Layer 6 of a small transformer language model trained on English Wikipedia (9 layers, counted from 0, width 96).
A neuron adds its activation times its output weights to the MLP's output. To switch it off is to set its activation to zero at one token and run the rest of the model.

Output weights of the MLP neurons that the questions are about. A number n stands for (n - 500) times 0.00081.
n31: 573,462,576,592,732,508,483,302,530,358,337,314,531,575,492,471,754,578,532,449,240,338,313,624,598,633,478,437,431,412,708,374,731,452,816,383,727,323,504,547,385,323,524,287,345,294,329,462,534,565,374,431,451,615,460,182,549,521,740,296,466,457,613,452,670,231,687,445,483,433,492,614,624,541,470,424,700,504,581,618,511,308,425,692,606,672,547,422,600,525,378,496,766,434,637,594
n32: 494,457,233,692,465,470,611,576,480,284,406,494,595,497,497,492,455,471,519,306,451,369,656,491,542,544,520,514,560,386,231,525,552,634,636,614,635,671,627,360,486,605,363,409,731,586,448,389,456,650,237,530,627,461,487,409,485,416,346,312,509,624,414,538,332,596,510,626,636,410,554,472,601,490,536,479,497,506,554,291,461,616,516,558,476,533,443,413,526,412,660,545,521,596,434,601
n43: 603,318,620,468,478,541,547,503,465,378,473,497,399,590,551,563,470,696,437,568,447,614,513,565,842,635,533,339,456,404,810,388,293,473,602,442,363,380,598,604,491,503,433,516,424,394,559,590,296,419,439,548,351,551,456,393,383,621,520,563,325,546,365,590,408,739,706,690,532,568,486,507,459,406,405,658,487,331,480,254,524,570,633,643,528,525,435,338,488,612,493,476,487,611,302,393
n72: 509,543,479,446,401,455,609,666,513,507,538,572,596,566,657,579,317,591,462,392,562,706,455,663,412,487,609,444,433,606,513,444,428,399,540,446,432,336,727,555,454,615,616,454,462,437,510,527,337,503,412,598,554,831,439,379,503,461,392,349,423,634,561,576,291,434,460,522,684,286,564,376,563,520,644,545,430,556,584,413,480,382,789,548,587,327,534,438,603,371,506,361,343,465,452,410
n98: 555,736,566,485,588,609,332,378,659,397,548,445,475,507,485,546,514,592,468,623,572,772,503,478,245,301,494,588,419,625,396,544,615,487,530,529,484,347,420,667,537,475,348,413,455,550,433,479,701,500,421,571,442,435,307,319,355,652,545,532,452,440,510,571,531,276,497,434,490,441,593,666,557,497,497,527,503,554,691,622,261,455,443,458,382,319,596,586,426,510,493,454,521,444,521,780
n108: 646,424,560,536,544,388,371,282,399,434,491,575,330,424,539,506,842,409,487,578,366,520,367,543,584,663,566,377,580,397,477,597,510,339,547,417,472,512,621,420,429,506,434,417,579,447,305,564,453,484,358,555,670,555,551,516,461,647,700,633,402,506,545,491,657,570,517,655,426,524,302,366,479,638,458,395,442,527,349,447,508,475,462,665,416,414,483,376,562,738,658,655,387,600,672,596
n202: 571,475,717,410,693,600,493,353,464,390,446,556,586,356,729,542,767,671,403,402,383,597,519,428,504,449,531,300,661,354,483,423,521,366,443,332,467,506,657,595,540,630,416,631,664,447,482,549,424,613,342,343,432,368,691,521,490,584,571,346,437,733,278,390,258,599,626,589,339,494,343,576,513,612,539,526,448,360,449,613,536,449,513,693,436,482,504,601,462,609,321,476,560,553,445,602
n259: 531,534,469,428,657,459,760,706,604,380,523,479,305,480,572,582,580,497,516,335,439,689,559,567,431,391,387,433,527,575,366,597,743,598,355,573,538,525,530,605,444,606,259,662,404,538,579,701,472,520,453,630,364,382,652,459,624,402,438,355,635,477,590,491,279,407,667,600,514,305,464,523,500,527,615,469,491,475,450,420,390,467,757,443,423,348,624,341,418,319,443,503,438,509,597,376
n264: 711,389,482,612,482,312,480,389,379,341,564,597,555,161,435,687,597,797,560,204,365,354,598,725,618,443,559,472,554,562,465,571,582,349,660,488,255,797,569,478,476,414,470,522,475,328,484,518,565,539,525,342,404,543,577,418,443,803,622,449,479,421,500,489,531,520,625,448,589,606,304,612,683,638,579,442,427,639,500,399,426,477,636,613,540,273,340,602,581,690,500,291,347,458,460,281
n286: 462,358,530,466,573,418,297,529,542,702,329,428,577,600,456,551,572,607,528,496,302,729,486,344,679,327,578,460,587,363,318,475,662,297,723,529,402,453,623,566,500,465,454,500,527,342,418,582,592,438,326,573,783,460,341,452,537,389,507,460,406,440,663,527,751,571,538,388,606,340,583,472,598,745,640,500,531,554,693,391,389,428,429,632,324,534,257,441,490,526,266,756,655,328,538,534
n317: 562,474,503,503,625,550,378,481,301,513,518,359,476,615,626,511,576,440,604,484,427,530,382,446,343,335,408,415,597,364,469,491,659,454,493,556,557,465,516,210,494,349,571,461,457,484,677,538,431,588,468,616,590,256,522,382,477,551,376,514,419,649,634,500,627,435,831,572,582,534,516,512,436,740,523,436,645,405,516,627,576,348,669,538,570,328,400,659,463,452,494,453,407,434,444,445
n349: 521,558,451,512,528,444,493,376,555,564,528,565,416,570,550,591,486,465,485,569,539,546,371,461,305,323,464,477,484,527,472,576,662,625,529,578,464,442,516,419,649,702,607,390,507,600,542,618,302,516,609,536,388,371,575,338,584,360,414,415,669,512,497,583,483,474,543,506,666,312,317,280,599,459,643,622,313,607,475,361,457,562,524,582,288,497,318,357,506,670,434,572,477,545,582,285
n415: 480,478,575,635,752,314,416,701,452,435,422,625,496,435,536,570,417,564,516,389,520,628,480,327,288,408,398,427,412,560,538,508,607,578,452,576,528,363,546,403,485,447,335,468,168,483,283,444,398,542,623,916,315,474,638,294,555,346,388,638,539,578,609,546,420,343,791,325,531,512,659,325,480,143,827,555,700,593,609,415,581,383,451,221,347,561,643,637,819,409,563,614,504,688,476,586
n538: 518,25,496,478,420,410,407,553,572,642,343,510,614,453,568,342,529,395,478,396,444,608,532,562,713,454,445,375,660,233,538,440,558,702,290,713,415,344,344,540,429,714,597,401,594,786,547,529,387,412,522,304,439,473,382,430,561,656,696,446,595,582,340,503,728,603,492,459,568,476,302,315,589,597,632,578,482,274,466,386,746,557,608,569,493,528,322,601,535,626,515,366,585,427,629,486
n554: 372,539,485,343,577,586,620,575,464,464,373,364,651,519,639,381,355,631,451,659,469,447,373,355,597,437,562,391,267,577,396,500,583,549,444,472,497,632,469,250,626,692,469,572,419,615,429,452,350,418,423,515,516,557,475,481,283,654,556,641,683,564,579,670,299,330,493,582,658,454,585,512,488,600,417,562,455,465,623,579,404,512,488,370,432,539,386,535,477,526,706,592,433,534,527,482
n566: 536,429,506,487,672,442,500,740,715,440,375,395,444,532,545,615,489,619,510,569,580,363,510,631,515,664,457,506,435,542,338,517,531,618,389,572,626,369,425,664,387,686,615,566,712,514,578,448,475,510,258,408,548,535,404,608,558,430,500,425,421,660,407,522,155,425,313,556,522,588,377,553,858,447,548,510,418,414,534,490,351,728,345,313,474,514,562,486,444,352,400,379,312,578,468,465

Each question names a token from some text and the token that comes next. It shows the activations a of the neurons there, in the order above. A number n stands for (n - 500) times 0.019.

Then comes g, the gradient of the next token's log-probability with respect to the MLP's output, scaled to length 1. A neuron's effect is roughly proportional to its activation times (output weights . g). A number n stands for (n - 500) times 0.00099.

" dec", then "ade"
a: 552,494,500,500,493,491,497,656,530,522,616,500,500,690,500,500
g: 319,527,596,426,296,602,685,499,537,512,452,520,381,521,475,523,579,650,324,502,502,632,385,695,536,587,503,651,430,689,465,439,521,657,570,577,598,458,383,539,464,435,385,496,362,634,599,367,593,584,589,472,688,541,224,521,578,499,439,699,449,419,562,546,414,502,416,478,484,512,481,538,590,559,553,467,739,485,560,417,411,342,614,354,528,431,428,418,518,276,358,415,496,303,446,579
Which neuron, switched off, raises the next token's probability most? n538

"ign", then " sub"
a: 500,695,678,500,500,498,500,500,500,500,493,500,520,493,558,592
g: 575,463,353,693,508,462,490,482,488,510,535,620,575,472,435,507,642,283,469,639,427,254,541,410,667,525,444,487,482,584,535,449,518,507,401,371,500,668,383,501,608,455,398,495,668,390,531,520,712,659,479,374,449,415,600,388,505,517,729,632,552,594,374,471,524,485,450,539,309,432,341,526,460,247,527,688,435,580,638,439,398,455,577,459,515,512,342,646,505,313,633,453,553,442,525,680
Switching off which neuron hurts the next token most? n32

"c", then "le"
a: 500,500,587,500,605,500,500,500,500,500,500,565,500,491,500,500
g: 675,377,339,447,507,496,368,370,446,487,350,592,361,471,526,592,567,464,706,476,461,394,480,583,402,629,462,447,471,376,513,417,578,543,446,470,520,488,637,440,504,612,462,397,465,436,455,543,619,390,463,561,445,656,543,305,604,442,515,110,520,620,357,697,687,550,529,476,479,579,470,428,310,604,585,578,535,511,540,483,480,628,556,519,659,528,591,719,683,319,509,370,553,551,391,508
Which neuron, switched off, raises the next token's probability most? n98

"15", then " f"
a: 495,491,500,491,497,615,496,500,500,593,491,642,499,497,500,780
g: 404,466,445,461,446,260,521,475,534,470,457,399,439,654,583,628,540,266,573,641,523,328,546,354,627,501,470,321,493,288,441,431,454,389,591,410,434,410,609,567,588,498,507,491,702,531,419,599,492,644,359,535,445,631,493,662,453,420,550,587,496,372,431,329,778,291,584,685,318,612,523,567,463,575,597,504,476,564,519,767,502,430,443,442,549,482,425,518,511,465,596,500,571,557,485,616
Which neuron, switched off, raises the next token's probability most? n349

" E", then "P"
a: 500,500,491,492,569,661,500,495,702,500,535,523,500,500,522,500
g: 443,493,347,585,580,580,484,606,358,538,329,403,460,342,502,360,495,480,476,486,382,397,661,447,461,317,482,330,575,564,633,476,606,505,513,499,599,537,338,412,518,326,531,539,764,548,445,465,501,429,297,528,648,577,409,510,541,645,569,446,610,671,395,485,427,577,453,499,667,545,210,696,536,447,408,456,516,685,446,373,645,669,356,456,501,468,490,673,449,551,590,520,520,518,656,522
Switching off which neuron hurts the next token most? n264

"ound", then "t"
a: 500,500,500,498,494,491,499,500,500,497,492,491,830,588,499,667
g: 614,559,407,423,580,603,500,611,467,511,606,574,565,526,535,462,347,672,525,585,592,389,478,476,292,479,433,699,513,432,441,576,625,721,298,492,602,436,614,444,481,713,404,394,582,431,642,401,279,478,702,488,576,479,539,429,638,378,492,625,468,437,665,569,523,336,663,341,524,419,580,505,421,423,682,530,638,412,474,505,422,347,509,440,513,368,540,284,499,456,446,352,366,439,553,498
Switching off which neuron hurts the next token most? n415

"ame", then " under"
a: 500,500,693,814,493,674,497,500,500,492,652,500,500,514,718,492
g: 274,616,538,399,564,356,456,579,429,559,680,641,469,493,540,551,472,283,394,494,326,575,445,630,496,487,669,620,546,587,573,557,435,572,500,386,643,651,569,450,656,597,419,410,540,304,594,633,352,387,466,344,561,509,400,375,532,572,465,574,555,574,448,377,437,588,453,531,498,432,580,515,466,463,488,369,594,643,514,477,343,476,778,482,462,555,319,310,708,337,430,440,597,542,444,585
Switching off which neuron hurts the next token most? n72

"ist", then "m"
a: 500,500,491,550,494,500,500,493,500,500,500,497,500,503,500,500
g: 464,557,462,553,517,482,561,276,685,451,495,399,556,565,582,521,508,491,484,381,400,322,407,552,458,497,553,727,384,440,598,634,634,381,354,574,528,487,460,416,461,565,347,331,646,547,332,367,470,451,727,522,572,599,521,539,494,654,653,596,602,442,474,546,355,432,647,481,187,593,588,417,435,578,564,434,443,665,504,547,715,258,397,500,415,542,558,564,483,560,485,388,560,420,459,574
Which neuron, switched off, raises the next token's probability most? n72

"ro", then "ll"
a: 496,500,499,497,532,567,497,500,493,500,494,628,533,510,770,519
g: 468,406,660,442,347,617,490,432,602,525,456,341,605,448,494,507,473,575,615,500,397,305,582,538,549,553,578,449,526,638,347,544,514,274,660,629,371,572,515,596,533,392,475,548,509,442,398,462,559,584,444,652,414,611,448,395,530,628,365,563,481,631,493,451,390,452,394,336,432,486,612,546,330,485,390,351,513,339,611,315,546,668,898,578,591,457,445,380,492,513,517,654,491,583,484,576
Switching off which neuron hurts the next token most? n554

" r", then "ed"
a: 500,517,500,491,526,497,528,555,500,509,607,499,500,504,496,573
g: 404,343,405,405,270,573,472,210,523,540,403,758,378,413,676,510,461,336,551,579,666,586,421,569,494,287,488,447,389,400,571,560,371,663,481,533,506,428,614,488,488,431,400,512,567,624,640,704,533,458,603,595,370,409,426,667,628,382,575,354,467,386,478,531,582,486,547,545,585,537,480,586,602,609,580,387,413,550,499,601,481,595,589,406,637,635,423,542,469,498,462,548,584,385,335,422
Which neuron, switched off, raises the next token's probability most? n566

"als", then " in"
a: 516,492,493,500,500,500,500,609,500,638,520,583,500,494,491,500
g: 615,736,552,391,541,482,483,504,515,454,471,453,504,700,328,614,507,458,649,455,570,565,514,391,360,515,618,539,378,478,330,518,575,654,618,516,534,557,769,431,542,402,531,348,238,379,420,352,563,538,530,414,654,608,389,466,447,267,685,272,591,572,499,439,436,532,559,607,512,276,611,544,500,419,564,421,426,590,561,551,446,475,670,475,506,437,513,490,402,481,315,483,600,527,600,483
Switching off which neuron hurts the next token most? n286

" or", then " her"
a: 491,500,506,533,761,500,534,733,500,499,736,496,500,704,500,500
g: 589,385,498,433,398,438,541,300,488,428,518,571,398,447,460,382,629,426,600,533,277,637,441,609,717,642,469,482,371,446,389,510,429,549,640,438,448,574,475,645,470,453,398,352,688,473,422,446,719,586,300,535,663,473,551,440,574,377,516,377,553,553,447,407,675,647,541,531,404,429,760,422,407,444,702,361,582,367,590,495,495,491,661,529,544,617,482,518,464,447,661,478,444,326,560,502
Switching off which neuron hurts the next token most? n538

" the", then " "
a: 822,499,543,493,534,770,497,492,503,815,933,500,500,492,500,492
g: 348,586,638,578,510,597,353,363,546,417,438,407,609,536,511,429,600,624,562,460,433,814,386,475,524,549,514,576,511,466,769,569,521,557,415,462,421,582,376,400,512,576,443,574,511,473,581,543,408,432,592,497,544,409,532,359,402,377,656,327,404,561,628,536,396,600,573,267,462,643,486,520,275,307,507,693,555,450,587,603,385,559,522,619,467,481,299,422,632,331,477,493,613,553,403,514
Which neuron, switched off, raises the next token's probability most? n108

"87", then " c"
a: 500,492,500,500,500,609,499,499,500,498,491,526,500,492,496,632
g: 446,456,368,583,405,448,653,420,375,544,599,494,318,605,387,527,480,504,508,551,514,532,426,442,538,502,634,472,626,398,491,371,203,486,733,482,424,691,498,462,514,327,429,398,494,381,497,524,614,563,280,446,598,519,472,577,417,607,520,576,599,475,461,284,491,581,609,642,449,512,640,401,429,614,505,539,419,757,578,485,512,358,594,394,536,723,352,486,618,349,673,637,511,512,479,448
Which neuron, switched off, raises the next token's probability most? n566

"w", then "al"
a: 499,716,492,500,500,499,500,500,500,500,500,589,500,500,560,500
g: 433,643,694,528,556,349,573,581,421,387,666,521,454,622,404,488,376,607,504,491,455,534,477,529,606,459,362,574,666,556,528,609,372,394,415,446,654,473,662,449,557,574,350,471,454,492,481,332,415,726,562,368,406,557,581,491,536,439,429,408,437,460,678,543,356,471,469,639,764,531,572,500,555,625,646,404,494,507,394,402,436,318,368,707,512,500,652,372,537,470,331,505,378,553,488,277
Switching off which neuron hurts the next token most? n32

" a", then " v"
a: 703,498,492,491,499,701,491,503,491,739,925,545,500,500,493,493
g: 612,446,586,426,535,573,577,599,535,665,533,797,471,516,492,531,677,480,523,550,430,639,436,636,452,541,463,385,477,416,714,516,447,593,517,446,540,686,433,314,490,381,603,611,521,419,494,422,710,514,353,333,467,376,485,408,353,455,488,533,558,617,384,296,500,607,484,381,502,683,342,369,506,688,546,545,534,689,337,441,418,493,456,534,422,528,523,549,336,557,525,481,412,516,346,277
Which two neurons, each switched off alone, lower its probability most, in order? n317, n108

" the", then " st"
a: 816,492,566,493,492,802,516,491,502,781,876,499,500,499,499,492
g: 800,435,458,391,498,619,537,471,504,520,520,461,666,576,646,661,562,528,555,614,459,299,627,412,570,405,396,436,543,507,496,345,224,732,438,655,443,501,403,486,412,430,447,352,462,415,529,453,498,459,349,467,343,495,451,619,633,507,444,628,449,486,294,450,578,528,474,681,461,497,401,558,423,768,427,474,468,666,468,421,614,432,458,602,539,528,387,485,546,465,689,505,330,609,529,517
Which two neurons, each switched off alone, lower its probability most, in order? n108, n317

" des", then "c"
a: 544,494,500,491,618,500,502,606,498,506,536,496,500,520,500,500
g: 449,474,470,464,416,745,670,442,594,378,370,458,391,614,457,444,298,697,579,630,328,383,422,545,470,393,324,519,434,439,402,371,574,572,562,452,644,324,542,458,520,604,401,605,620,438,538,608,396,574,549,420,609,438,486,456,497,559,576,581,387,401,439,443,511,559,740,622,423,589,500,551,467,568,405,606,597,281,538,370,574,561,672,504,421,607,641,327,303,515,602,453,524,413,560,654
Which two neurons, each switched off alone, lower its probability most, in order? n259, n31

" r", then "un"
a: 500,504,498,500,492,497,491,645,500,545,589,500,500,509,500,497
g: 366,445,580,549,526,520,575,610,547,462,505,307,377,523,584,429,446,387,520,342,595,466,415,586,377,572,595,596,484,527,447,614,645,412,391,745,425,478,543,362,440,503,449,415,367,432,503,518,563,698,514,530,516,671,605,537,535,623,333,714,562,350,348,479,338,520,520,508,636,752,464,742,424,581,650,525,434,437,338,524,388,462,431,420,344,384,496,620,370,611,455,414,446,598,641,444
Which two neurons, each switched off alone, lower its probability most, in order? n259, n317

" Al", then "l"
a: 530,491,501,684,493,734,540,500,540,497,718,495,500,520,498,496
g: 426,495,520,619,526,515,469,693,444,507,496,495,679,413,426,535,599,367,551,515,497,490,556,527,377,582,352,445,559,512,374,485,306,477,401,574,293,516,531,415,450,515,423,625,582,276,616,658,550,530,381,536,638,372,646,308,439,381,489,472,436,517,588,497,394,568,546,388,353,608,701,585,344,589,453,426,350,506,534,427,707,471,614,512,563,277,622,570,520,477,381,719,528,477,548,756
Switching off which neuron hurts the next token most? n317

" are", then " off"
a: 499,530,491,500,501,574,500,497,495,733,712,637,500,498,498,500
g: 525,379,349,324,557,700,451,500,462,561,569,541,482,530,395,517,519,443,684,352,469,290,470,575,458,709,444,520,409,377,548,434,425,454,682,336,480,530,421,511,674,436,400,558,438,628,634,468,518,451,573,431,628,521,361,570,550,486,472,556,761,408,371,690,606,461,629,395,609,545,709,344,540,378,463,476,430,372,476,476,520,631,399,261,497,484,481,587,631,605,641,522,362,483,597,424
Which neuron, switched off, raises the next token's probability most? n286

" st", then "ar"
a: 500,496,500,500,499,535,498,654,500,500,500,694,500,507,500,500
g: 480,417,605,476,341,512,555,604,411,532,562,643,706,537,583,623,516,329,631,387,644,574,506,431,333,491,560,458,443,631,500,659,533,372,296,381,469,554,385,554,422,480,508,617,505,505,496,567,490,496,655,543,410,432,459,309,195,415,383,613,542,498,582,615,396,407,597,553,465,537,486,376,290,352,596,429,422,527,418,646,490,416,542,376,453,674,451,523,512,603,495,681,420,750,605,547
Which two neurons, each switched off alone, lower its probability most, in order? n349, n259

" g", then "ro"
a: 589,506,500,492,666,581,497,574,491,497,491,618,500,500,503,492
g: 556,512,444,410,533,439,566,628,495,534,575,502,631,514,550,608,546,682,443,675,529,361,481,597,485,491,460,415,330,310,394,469,656,611,543,410,484,508,707,522,534,371,396,517,413,702,404,362,470,392,502,709,390,410,492,322,635,465,582,422,401,408,575,518,544,360,543,613,486,717,501,322,514,458,404,470,472,513,597,784,581,633,505,629,450,369,413,457,564,407,279,461,519,334,623,475
Switching off which neuron hurts the next token most? n31

" this", then " s"
a: 698,491,494,500,500,574,503,619,500,525,512,500,500,498,497,491
g: 526,281,393,555,274,469,486,554,557,500,452,452,749,545,514,585,593,381,562,504,511,433,573,289,573,430,566,507,455,489,698,469,294,440,540,499,382,629,656,600,502,489,524,610,610,372,540,443,361,434,548,358,566,519,524,578,491,456,623,731,416,576,507,613,594,448,598,597,329,607,328,472,506,527,381,688,320,629,525,390,495,584,590,357,441,455,579,593,370,440,308,476,555,344,631,488
Which neuron, switched off, raises the next token's probability most? n31

"ost", then " of"
a: 499,500,580,727,496,492,799,492,657,716,687,500,516,503,496,634
g: 315,587,460,593,385,602,606,508,461,426,560,567,489,308,473,553,583,392,399,515,563,626,493,594,394,769,397,401,620,566,555,576,377,359,581,348,450,524,687,419,505,514,373,624,356,454,542,560,506,605,303,459,394,553,519,618,418,551,401,406,438,515,469,567,463,680,645,638,706,381,476,436,455,474,409,557,523,367,445,400,439,507,535,818,478,526,503,410,591,502,460,381,566,643,277,582
Which two neurons, each switched off alone, lower its probability most, in order? n202, n72

"S", then "E"
a: 499,494,500,500,584,500,499,502,500,679,586,778,500,500,496,495
g: 445,675,517,516,636,644,386,431,446,619,564,588,484,343,333,502,449,409,447,531,458,426,608,605,750,298,298,344,456,565,537,369,565,405,525,476,502,562,556,585,374,592,424,594,473,395,482,651,442,427,435,484,601,679,525,566,520,335,541,555,583,502,495,501,653,524,532,511,703,541,558,420,267,532,615,328,390,268,684,470,357,579,476,467,523,445,566,467,580,662,408,603,343,471,600,423
Switching off which neuron hurts the next token most? n286

"ased", then " as"
a: 504,500,716,495,543,514,500,500,500,531,667,500,500,501,610,496
g: 343,291,582,526,511,549,431,640,691,513,413,453,552,618,539,550,686,392,588,455,605,471,498,510,340,483,499,534,585,579,440,515,577,336,432,498,551,634,559,524,490,410,521,652,591,480,400,448,705,302,499,590,605,417,451,582,421,547,465,486,424,482,472,417,311,417,497,523,555,497,484,490,619,493,553,418,407,414,318,499,636,636,684,635,442,434,253,482,304,758,533,504,639,547,228,438
Switching off which neuron hurts the next token most? n317

".", then " E"
a: 491,527,588,500,499,611,500,497,500,491,500,732,492,501,500,500
g: 410,492,482,578,461,525,619,588,382,608,682,457,501,523,340,684,520,546,503,515,451,267,398,524,707,338,405,338,307,623,460,518,476,585,580,513,530,473,441,321,518,637,471,339,473,619,559,519,413,538,449,662,640,420,674,642,443,345,392,583,718,421,511,346,633,391,496,508,377,371,623,302,370,573,646,444,611,431,498,498,518,596,608,536,403,493,492,593,559,604,513,573,459,461,508,314
Switching off which neuron hurts the next token most? n349

"#", then "14"
a: 491,494,500,494,578,513,500,491,500,500,500,685,500,534,663,757
g: 543,522,495,465,555,531,503,560,362,441,618,576,470,603,485,613,649,437,484,417,350,559,314,532,646,441,431,568,611,491,421,527,525,374,391,643,593,346,556,484,612,726,496,495,641,442,441,510,478,458,476,417,317,378,388,507,547,520,434,339,443,431,443,438,417,605,561,639,449,740,452,457,558,338,401,317,656,533,651,713,332,630,349,621,260,474,602,541,596,388,629,545,655,459,401,524
Switching off which neuron hurts the next token most? n566

".", then "I"
a: 500,500,499,499,649,500,500,500,500,500,500,662,505,500,498,500
g: 587,436,401,611,606,596,424,587,408,518,422,470,510,502,300,502,425,480,443,611,448,555,615,509,291,500,546,423,572,499,543,501,693,546,433,566,624,508,619,564,393,343,475,538,471,545,548,467,498,456,541,527,494,757,497,404,391,357,570,477,525,448,604,586,556,354,277,616,509,561,470,587,177,502,604,512,660,394,473,474,457,433,470,320,605,320,692,293,543,612,510,375,385,708,615,627
Switching off which neuron hurts the next token most? n98

"iv", then "ing"
a: 504,499,494,500,500,500,500,498,500,500,492,670,525,499,500,552
g: 585,309,327,489,284,498,503,352,534,330,504,616,569,449,553,524,517,308,395,496,507,428,345,477,417,430,659,512,554,504,446,617,603,615,501,484,479,580,456,465,544,343,436,351,671,379,538,501,428,301,437,571,612,340,392,619,525,604,421,459,720,584,569,568,515,536,456,442,510,609,762,508,346,521,498,541,433,432,541,530,448,527,599,335,630,492,441,611,523,380,639,767,634,621,615,422
Which neuron, switched off, raises the next token's probability most? n566

" ", then "2"
a: 500,497,500,498,500,514,500,737,520,499,777,492,500,574,500,500
g: 434,570,488,609,594,449,458,643,574,351,433,456,453,597,473,476,507,475,471,374,553,414,300,348,564,482,302,381,378,401,476,432,694,563,466,436,707,621,350,524,461,409,582,572,437,516,598,442,448,570,671,481,475,559,705,354,521,695,503,538,546,575,422,647,300,490,550,355,651,545,269,628,646,481,559,610,605,455,444,419,355,478,470,585,425,617,426,549,286,623,362,467,606,640,588,508
Switching off which neuron hurts the next token most? n259

"ic", then "ial"
a: 496,499,500,500,494,500,500,649,500,500,603,854,500,500,531,738
g: 478,437,701,350,387,442,404,643,537,520,560,367,555,396,403,531,589,674,461,446,596,350,442,597,470,469,641,539,559,501,577,472,601,338,502,451,617,496,418,630,375,477,517,559,469,341,479,530,473,625,455,377,625,406,691,563,452,610,701,760,484,498,593,553,430,418,388,454,397,595,452,509,718,598,497,539,541,480,452,477,352,420,432,327,367,582,677,672,508,359,263,449,327,492,612,453
Switching off which neuron hurts the next token most? n566

"2", then "00"
a: 491,633,500,491,500,599,500,500,500,492,500,491,500,696,491,646
g: 524,584,627,611,434,618,428,472,563,369,565,546,505,197,625,460,714,470,558,406,535,410,662,517,550,600,415,460,559,387,467,446,700,646,448,565,416,585,595,366,297,502,605,503,489,530,453,512,538,486,310,488,330,552,558,371,440,440,554,651,686,497,460,399,469,510,380,548,370,466,602,426,559,457,562,469,273,380,396,526,541,592,517,579,497,485,626,615,563,641,305,622,379,251,515,620
Switching off which neuron hurts the next token most? n538

" ", then "ver"
a: 500,491,495,497,496,496,500,651,491,497,766,497,500,579,500,500
g: 605,489,521,436,404,580,564,378,368,646,458,662,491,595,614,566,531,446,626,486,517,463,441,592,360,424,588,632,522,526,579,416,440,539,508,692,397,465,401,517,293,543,356,268,427,623,518,520,595,469,557,655,554,497,520,640,562,372,606,454,406,386,510,337,680,378,501,638,299,296,622,377,333,519,648,483,669,510,423,654,451,497,405,394,556,384,588,416,575,525,673,483,656,433,417,363
Switching off which neuron hurts the next token most? n317

" or", then "ig"
a: 499,500,530,492,803,500,544,811,500,500,667,500,500,733,500,500
g: 517,743,561,599,561,522,462,535,672,566,523,432,568,466,523,572,537,487,271,385,574,661,573,306,430,547,534,451,589,451,244,317,464,370,460,603,493,476,400,448,498,490,674,407,420,460,541,618,455,382,549,708,353,538,604,506,468,567,289,630,501,386,540,456,429,445,461,487,698,422,366,636,571,470,447,563,341,618,458,522,577,662,540,506,335,433,526,702,500,324,362,692,533,515,467,460
Which neuron, switched off, raises the next token's probability most? n538

"wo", then " pre"
a: 499,500,500,697,500,740,642,500,841,677,500,500,500,500,525,500
g: 383,363,565,444,337,580,383,634,404,461,421,574,449,630,462,549,500,434,643,497,479,435,402,323,638,401,388,703,485,458,457,431,557,604,503,572,335,536,398,650,363,444,368,465,538,410,525,591,547,595,569,691,490,436,608,444,642,414,571,659,448,601,468,266,480,492,535,337,302,530,558,531,606,557,444,454,595,659,583,428,628,524,672,316,661,582,425,416,410,440,639,656,628,350,396,546
Switching off which neuron hurts the next token most? n286

"0", then "s"
a: 500,499,563,492,500,631,500,521,520,499,499,500,500,596,500,500
g: 471,291,591,433,548,691,528,536,514,364,604,558,545,550,475,502,447,537,625,522,461,609,337,466,391,498,379,449,539,399,448,488,139,373,562,448,500,443,615,450,531,689,463,661,467,661,517,541,555,523,619,449,571,240,485,519,404,376,659,470,478,372,485,604,485,406,563,570,508,638,505,401,527,288,477,481,510,537,609,555,617,585,461,492,231,348,644,674,467,510,639,592,596,353,530,540
Which neuron, switched off, raises the next token's probability most? n264

"ou", then " D"
a: 491,500,500,498,511,497,500,494,900,499,500,496,500,500,497,500
g: 294,607,473,535,603,658,442,553,513,244,443,496,486,394,516,499,486,668,431,343,364,383,459,371,556,414,473,647,548,501,478,613,423,323,566,510,587,642,361,485,528,720,396,502,476,457,485,586,550,507,607,452,417,465,492,582,661,470,464,487,592,507,373,521,251,505,759,469,532,501,361,475,599,508,542,431,342,555,525,328,629,694,486,691,494,540,575,504,634,408,529,673,602,437,446,291
Switching off which neuron hurts the next token most? n264

"re", then "ated"
a: 532,500,582,615,511,548,496,500,500,500,628,493,496,499,817,492
g: 518,551,704,389,443,677,576,641,457,506,319,377,553,468,665,454,482,547,311,283,477,622,504,370,624,384,444,639,536,501,362,527,322,530,513,462,528,447,625,411,626,646,510,464,438,691,383,458,481,624,484,634,406,499,456,593,644,644,311,573,531,444,540,384,401,435,466,490,710,468,345,440,677,511,443,522,380,634,540,621,472,644,507,517,329,487,465,503,434,423,560,569,383,274,607,534
Switching off which neuron hurts the next token most? n554